Layer 4 of a small transformer language model trained on English Wikipedia (8 layers, counted from 0, width 128).
A neuron's activation on a vector x is GELU(weights . x + bias), where the dot is the dot product.
The model reads these tokens: "8 " "| " "201" "7 " "| " "N" "ew " "D" "el" "h" "i "

The vector x that enters this layer's MLP at each token. A number n stands for n times 0.042.
0 "8 ": 18 -19 35 51 41 -6 24 11 37 11 33 -2 -9 55 -39 30 -40 -63 22 -14 3 9 0 19 -9 0 13 38 6 -32 21 -37 -9 -19 12 11 -6 42 -27 -17 -6 -9 30 -12 -2 29 -5 25 7 -18 -24 19 -11 -6 -19 12 21 -32 15 -26 -38 34 -1 1 1 -13 6 -2 10 -28 0 19 -3 15 -6 18 -39 -13 11 -22 -9 -23 5 -14 10 -28 -7 12 2 20 -37 -7 6 54 36 25 -45 6 11 19 23 31 -71 -9 -46 -19 48 -38 1 10 -5 -24 0 -27 1 -12 -18 15 14 -30 -17 -3 13 -3 22 -18 -9 10
1 "| ": -5 -24 46 65 2 11 -13 35 55 3 -9 -11 3 36 -11 52 -27 -95 10 20 -14 7 22 18 8 -16 -14 -1 20 -29 34 -8 -3 -24 -16 -11 44 3 -20 -6 9 -5 20 -2 0 -39 -25 35 -12 9 -5 -38 -29 31 20 -14 27 -32 14 -16 -33 26 24 -26 -7 -16 -42 -1 18 -65 -1 23 13 5 -9 23 -21 -12 12 -35 2 -13 15 0 -12 -18 11 0 18 20 -71 0 1 39 23 -8 -6 40 -8 26 9 21 6 -25 -4 4 -8 -14 1 11 7 8 -7 -3 -10 -34 0 3 -8 -7 -5 9 -8 -18 2 28 15 3
2 "201": -23 -2 -5 36 -21 -16 19 3 26 -18 -18 -29 11 -1 -14 0 -34 32 -18 9 -1 -12 29 14 -24 -14 -35 13 30 -50 46 -19 1 -19 -32 -32 31 -28 -21 3 -4 -10 -2 -5 -23 -12 4 42 -8 5 -8 2 -33 36 21 -12 43 -14 6 13 -27 7 8 -24 -11 -50 -9 -6 5 -42 37 36 -4 -11 43 8 6 47 16 12 -5 26 7 -19 32 -8 1 5 47 25 -26 25 13 -17 28 -20 -19 -19 12 21 30 29 8 -28 -26 -15 4 -22 -18 5 11 71 -5 -28 -20 -34 -64 45 9 7 17 -4 -17 -22 21 5 18 17
3 "7 ": 4 -62 13 30 8 -29 -2 12 43 -11 -7 -40 17 4 3 19 -16 -44 -36 -25 9 -40 23 25 7 -62 -18 -17 -17 -45 30 -23 10 -20 8 -3 -5 12 -15 36 11 -2 -18 7 -15 30 -36 35 -25 -15 -11 -20 -36 26 -8 14 -15 -4 36 18 -33 -7 3 -33 -2 -5 -11 26 30 -20 26 12 -3 24 30 17 7 2 11 -11 7 21 17 -30 -32 -16 12 -3 27 -15 -55 16 -14 27 -26 9 -26 13 16 15 43 63 25 -10 -1 -8 20 -14 -38 16 5 19 37 -10 21 21 -45 25 5 -3 37 3 11 -12 35 -21 11 -9
4 "| ": 17 -37 30 56 1 13 -18 22 35 5 -17 -9 12 3 -8 27 -28 -88 -15 20 -2 -21 48 11 1 -29 -8 -11 4 -39 24 10 2 -37 -9 -18 43 1 -12 12 9 1 10 -1 -13 -47 -24 23 -23 10 -1 -42 -47 35 30 -7 13 -3 13 -20 -38 26 5 -33 -15 -4 -48 -8 31 -51 7 9 0 36 -2 19 -3 13 7 -6 5 -11 27 -6 -21 -6 14 -14 26 9 -68 -9 6 62 23 -18 -17 38 -19 31 27 31 18 -27 7 -7 8 0 -19 15 -14 13 5 6 3 -24 -4 20 9 -6 6 21 -3 -20 7 15 11 1
5 "N": -44 -28 46 61 10 -9 9 12 52 14 5 -26 -26 52 -17 -9 -7 -2 -9 -3 25 -34 38 18 15 -9 -3 -14 -15 -18 28 6 10 10 -24 2 17 -51 -8 23 -11 3 1 21 -1 -45 -32 30 6 -28 -6 2 -33 40 32 2 -16 17 36 15 -51 20 2 -32 -9 2 -41 -6 -9 -26 -11 16 18 10 29 21 -2 -3 -5 -12 19 -6 2 -36 45 18 -3 -2 43 2 -15 16 -8 -55 36 10 -29 -21 -29 -19 14 -5 9 -32 -32 -15 16 23 7 -1 -3 29 -9 -18 -29 -44 -1 -2 -12 11 13 10 -6 -11 -1 29 63 -7
6 "ew ": -29 -35 -25 29 10 -12 2 11 80 -25 15 -11 -30 5 21 9 -16 -28 -7 1 28 -17 41 -1 -10 -40 5 1 3 0 19 -8 2 15 -16 -2 -9 -9 -12 -37 20 15 -38 23 -47 -10 -4 -6 15 -9 7 -3 -35 -26 -10 -52 -8 11 5 20 -1 -2 -2 -31 21 9 -27 19 43 -36 12 -34 27 -2 37 31 18 15 -10 -28 24 6 -18 -29 41 2 19 8 41 -12 -49 -9 -6 -10 10 18 -16 -10 25 -16 2 -3 -1 -31 -52 12 25 -5 -41 13 -15 18 -11 -21 21 -19 -1 -7 31 -10 29 27 25 24 34 26 72 -9
7 "D": -26 -47 20 51 7 20 28 35 12 24 -9 -17 -13 52 -1 -21 22 -2 -9 7 22 21 9 15 -6 -18 1 -54 11 -44 30 -4 5 -18 8 -16 12 -34 -33 32 -8 -34 -2 38 -33 -39 -15 3 -23 -17 -19 -2 -54 39 27 0 -7 15 30 15 -24 -10 -6 9 -5 0 -31 13 10 -47 30 7 26 61 20 5 3 -5 27 -13 16 4 2 -46 11 -8 -8 -16 22 -15 14 17 1 -25 30 -10 -11 43 -10 -13 -18 -39 -9 -3 -19 17 -3 17 42 15 -30 10 19 -26 0 -29 -21 -16 -14 -28 26 41 -18 -8 -1 9 53 -19
8 "el": -39 -26 31 24 1 16 26 21 35 -10 -22 10 10 66 6 -5 13 26 -19 4 -22 22 -3 9 -48 -37 3 -5 2 -21 9 -21 -21 35 -27 -24 -7 9 0 15 22 14 -17 47 -45 -50 22 39 6 9 18 0 -44 37 -20 -2 -11 -16 23 -5 -11 29 -43 21 -23 -26 -37 7 56 -5 9 0 14 1 30 10 -20 -4 12 1 37 22 -37 -18 -12 -13 -24 5 54 -7 0 1 -32 -25 31 8 22 29 30 -40 -22 2 22 24 -25 4 -30 -5 -1 3 -24 5 -10 1 16 -52 -14 -18 -3 -19 -29 9 7 9 -32 22 30 11
9 "h": -28 -73 1 22 25 0 51 23 11 -4 4 -18 -6 49 28 4 31 9 -5 16 25 41 -17 3 -45 -19 -65 5 -13 16 6 -1 -34 23 -10 -20 -2 -24 -2 31 -2 17 -26 32 -18 -51 26 23 -7 -13 -11 -6 -20 -11 -14 27 6 -15 -24 3 -54 61 0 8 -25 -33 -10 -10 26 14 10 1 40 3 26 -13 -20 18 12 -1 32 30 -30 -22 -20 -17 -18 5 62 -19 -18 17 -33 -5 22 7 6 21 5 8 2 4 -14 -15 -20 -7 -43 34 21 -1 -9 11 3 -19 8 -43 -10 -4 -23 16 -7 26 -4 21 -7 -18 27 28
10 "i ": -27 -59 11 27 34 12 30 0 -3 17 -5 -37 16 37 24 28 24 -30 -18 -16 21 9 -18 27 -36 -48 -30 10 18 -58 20 -12 -1 12 -5 -29 -10 35 23 17 15 -4 -30 19 -21 -3 -20 9 -13 4 5 -23 -24 20 -34 10 -17 17 9 5 -53 29 -21 -26 -4 -9 10 16 68 -31 24 -5 41 -19 -12 14 4 2 17 -35 18 56 -7 -27 -39 -15 4 -6 17 -36 -34 -14 -25 25 5 6 11 -28 17 -6 9 24 -27 11 -7 33 4 1 -4 20 -18 6 -6 -37 36 12 -30 -20 1 24 30 20 -4 -4 -13 13 34 26

Each question shows the input weights of one neuron of the MLP. A number n stands for n times 0.0071.

n316 (bias -0.099): -20 6 0 3 -3 -13 -5 -5 22 20 11 -11 -5 -35 -58 -13 -3 21 -32 25 -15 29 7 11 26 -3 -23 12 23 2 30 29 32 -9 -8 -5 -58 28 17 -6 -39 7 24 -18 2 8 -23 -1 -63 -30 -33 -6 12 -13 13 -16 -21 15 20 8 19 -40 -5 -12 52 -21 -15 5 19 -26 18 -45 -5 26 22 3 3 7 4 14 -30 11 2 -6 25 -3 1 13 -21 -13 35 -14 -20 -3 14 34 -23 -10 14 -9 5 -17 23 -2 0 -19 18 22 -10 -17 27 20 -28 18 6 10 -34 37 31 29 -43 15 -4 7 5 -7 0 -6
On which two tokens does it fire most, strongest first? 2 "201", 6 "ew "

n176 (bias -0.080): -36 20 -38 10 -13 62 7 -3 -28 35 -10 -30 11 31 11 -23 -17 10 17 18 10 -17 -13 9 -10 10 3 -12 -12 10 -3 1 -11 34 6 14 -33 -19 4 10 25 19 -10 36 -6 -1 9 -19 45 26 -10 -58 26 -3 -17 14 -39 9 -13 -26 7 26 10 17 -18 -8 25 -36 -3 10 -30 4 14 16 18 7 37 -13 -27 5 2 10 12 -24 34 -10 -29 -40 -14 28 -3 -28 1 2 -20 3 -17 -1 7 -10 -5 47 -34 22 -27 -38 10 4 13 -13 -13 -54 -8 -1 18 -40 5 56 32 26 -38 28 -15 -15 29 -10 13 -14
On which token does it fire most, and how strongly? 9 "h", at about 1.8

n334 (bias -0.175): -7 31 15 -2 -24 51 -28 -33 21 -40 -7 -34 -27 61 47 -26 -14 -11 15 0 -9 -20 11 36 -16 10 -13 -13 -26 -2 -9 21 10 20 -13 18 -13 20 19 -27 38 30 -9 -3 10 -16 -37 3 -24 -28 -22 25 34 -13 38 19 -12 -2 -23 -33 12 -11 26 -16 9 -33 -3 -18 -17 0 22 34 -10 -6 -5 -4 41 11 15 22 -8 7 9 2 27 17 4 13 1 -4 15 -52 48 -43 -3 10 3 -4 -36 14 17 -7 5 -4 3 -13 12 -15 38 1 -8 -42 7 -1 27 24 17 -11 -50 -14 3 -19 -1 1 -12 -21 12 1
Which token does this neuron like most? 5 "N"

n335 (bias -0.084): 10 10 3 6 0 17 -16 42 22 21 1 -1 -33 -14 -4 13 36 -5 31 24 -24 -29 -5 -1 11 36 -2 -14 41 -8 -25 24 15 -14 -24 -22 13 -12 -18 23 24 35 -7 -22 21 56 10 -9 -22 -13 -14 35 14 16 -14 7 -34 16 32 8 -12 1 7 -19 36 10 35 5 -5 -37 -7 -15 -1 -13 -15 -27 32 -8 -18 25 -25 -6 11 -2 -13 -35 32 -31 -21 20 -16 1 28 -35 31 20 13 -8 2 11 -15 13 -1 -3 4 39 -35 -34 -36 -2 -6 8 -34 -8 -24 -30 -1 -13 5 -25 -28 10 2 32 -16 -44 -5 15
Which token does this neuron like most? 1 "| "

n320 (bias -0.138): -17 19 -25 -31 1 -17 -5 -19 -20 0 -4 -29 -3 -30 -26 5 -13 -2 -11 24 39 26 -9 4 -13 17 -33 -23 2 27 7 -37 -20 -19 4 -15 42 33 10 9 -9 2 44 -28 27 -34 20 5 17 11 -22 7 11 9 -5 -2 26 15 27 23 27 -21 24 2 13 -12 42 -61 -6 1 13 2 11 -42 4 4 23 37 0 -42 -8 -27 -13 7 -12 -41 -28 10 -2 -21 24 -10 31 -12 6 -12 8 -25 9 0 11 8 42 22 -33 18 19 3 26 22 -20 17 10 13 11 -5 -14 27 22 2 11 16 -41 8 -21 -15 -18 -16
On which token does it fire most, and how strongly? 2 "201", at about 2.1

n331 (bias -0.079): -35 32 42 10 -1 -8 16 -26 -1 22 3 21 7 30 7 31 40 2 -30 22 -22 -24 -43 -16 13 27 10 11 -2 40 -18 -40 11 -24 15 -11 -23 -12 -21 32 0 -22 -11 17 19 11 30 -11 1 8 19 -15 -6 -17 -21 -33 -4 26 -15 7 15 41 -30 19 -1 33 15 14 6 -29 17 -20 -15 15 -10 -55 -11 26 5 1 19 -24 -3 -17 -22 -32 7 -19 15 23 -13 -71 -8 -4 -14 -14 -18 11 -31 25 3 15 -35 43 16 -33 -31 -7 8 19 13 12 -46 24 -18 -1 11 31 37 31 3 -17 -42 6 1 17 -14 48
Which token does this neuron like most? 9 "h"

n255 (bias -0.123): 41 -8 -3 -28 6 15 8 10 28 8 -6 -10 -15 20 7 10 -1 18 20 -50 12 9 -5 10 -6 -6 -20 14 6 -5 36 9 19 -18 -19 -6 16 27 -25 6 7 18 3 -44 -62 29 12 1 -32 -7 -22 1 8 -15 -8 -4 -10 -3 -17 9 38 -22 19 -20 -5 -30 85 -26 -27 17 -22 -28 18 25 1 28 -47 -9 -7 -17 7 13 -1 20 7 17 5 3 19 -7 6 -31 5 -19 2 -26 10 1 -39 20 -22 -18 -15 15 12 23 8 12 17 15 -56 34 6 -7 16 49 -41 -11 2 20 13 -25 3 8 30 -10 -32 -18
On which two tokens does it fire most, strongest first? 10 "i ", 0 "8 "

n204 (bias -0.141): 8 9 -25 -9 -4 21 -5 -13 21 -13 -5 -3 23 15 18 -32 22 -4 -19 -59 -21 35 15 -33 15 21 3 -7 -16 0 33 17 -14 -51 10 8 3 27 -52 -7 18 17 -4 13 25 -8 12 -27 1 30 16 -20 35 -5 22 -12 3 -40 17 -26 24 1 24 28 -26 -22 11 -24 -1 -11 -26 17 27 -52 -18 16 72 -15 24 -26 3 -6 -14 15 31 -19 -6 -12 -14 21 24 -24 -16 42 -42 -27 1 -23 2 11 12 -22 15 -23 -16 -33 30 48 -19 -26 36 -4 -13 15 -14 -27 17 -13 -9 -3 24 21 13 10 7 23 -3 -24
Which token does this neuron like most? 1 "| "

n34 (bias -0.149): 50 11 21 -1 11 16 36 -48 12 14 31 -23 -49 -26 -9 8 17 -10 36 -17 19 2 16 29 -6 18 -2 5 -18 6 -20 -21 -19 18 -8 -25 10 13 -32 1 -12 31 -6 -13 24 49 16 38 -12 22 -13 15 1 8 -32 -7 -31 -31 -22 -4 31 1 -17 9 48 8 17 -64 24 7 -23 -12 -22 -27 -7 -15 1 43 -15 -29 -28 -19 13 -26 38 -16 -5 -7 -24 -14 21 -34 -18 14 23 22 32 -7 7 -13 -9 -22 10 -10 -5 59 -29 -15 40 10 -53 12 -9 20 -19 -16 14 -6 18 -5 5 -2 43 -14 -20 -18 -12 9
On which token does it fire most, and how strongly? 0 "8 ", at about 1.4

n489 (bias -0.052): 20 -2 -25 3 -1 4 -37 -12 16 14 11 15 3 -28 -4 -71 23 -1 -12 -18 42 8 -26 43 3 -17 18 -21 49 -26 14 13 14 -6 -17 28 23 26 3 16 16 -1 14 -3 -47 1 28 -47 14 -20 10 16 -11 -7 5 17 -34 -5 -20 -8 5 20 11 40 46 13 4 -13 27 21 1 -3 -3 15 -20 10 -27 -16 -12 -19 -10 -11 -27 -17 10 -21 12 0 -13 18 -9 15 -4 -45 17 -20 -7 11 26 -30 3 -5 -7 -7 6 6 37 9 12 -25 23 1 -5 -51 -21 -8 23 12 -18 -10 -5 -26 -9 -5 54 1 15 18
Its three highest activations, in order, are on tokens 7 "D", 6 "ew ", 0 "8 "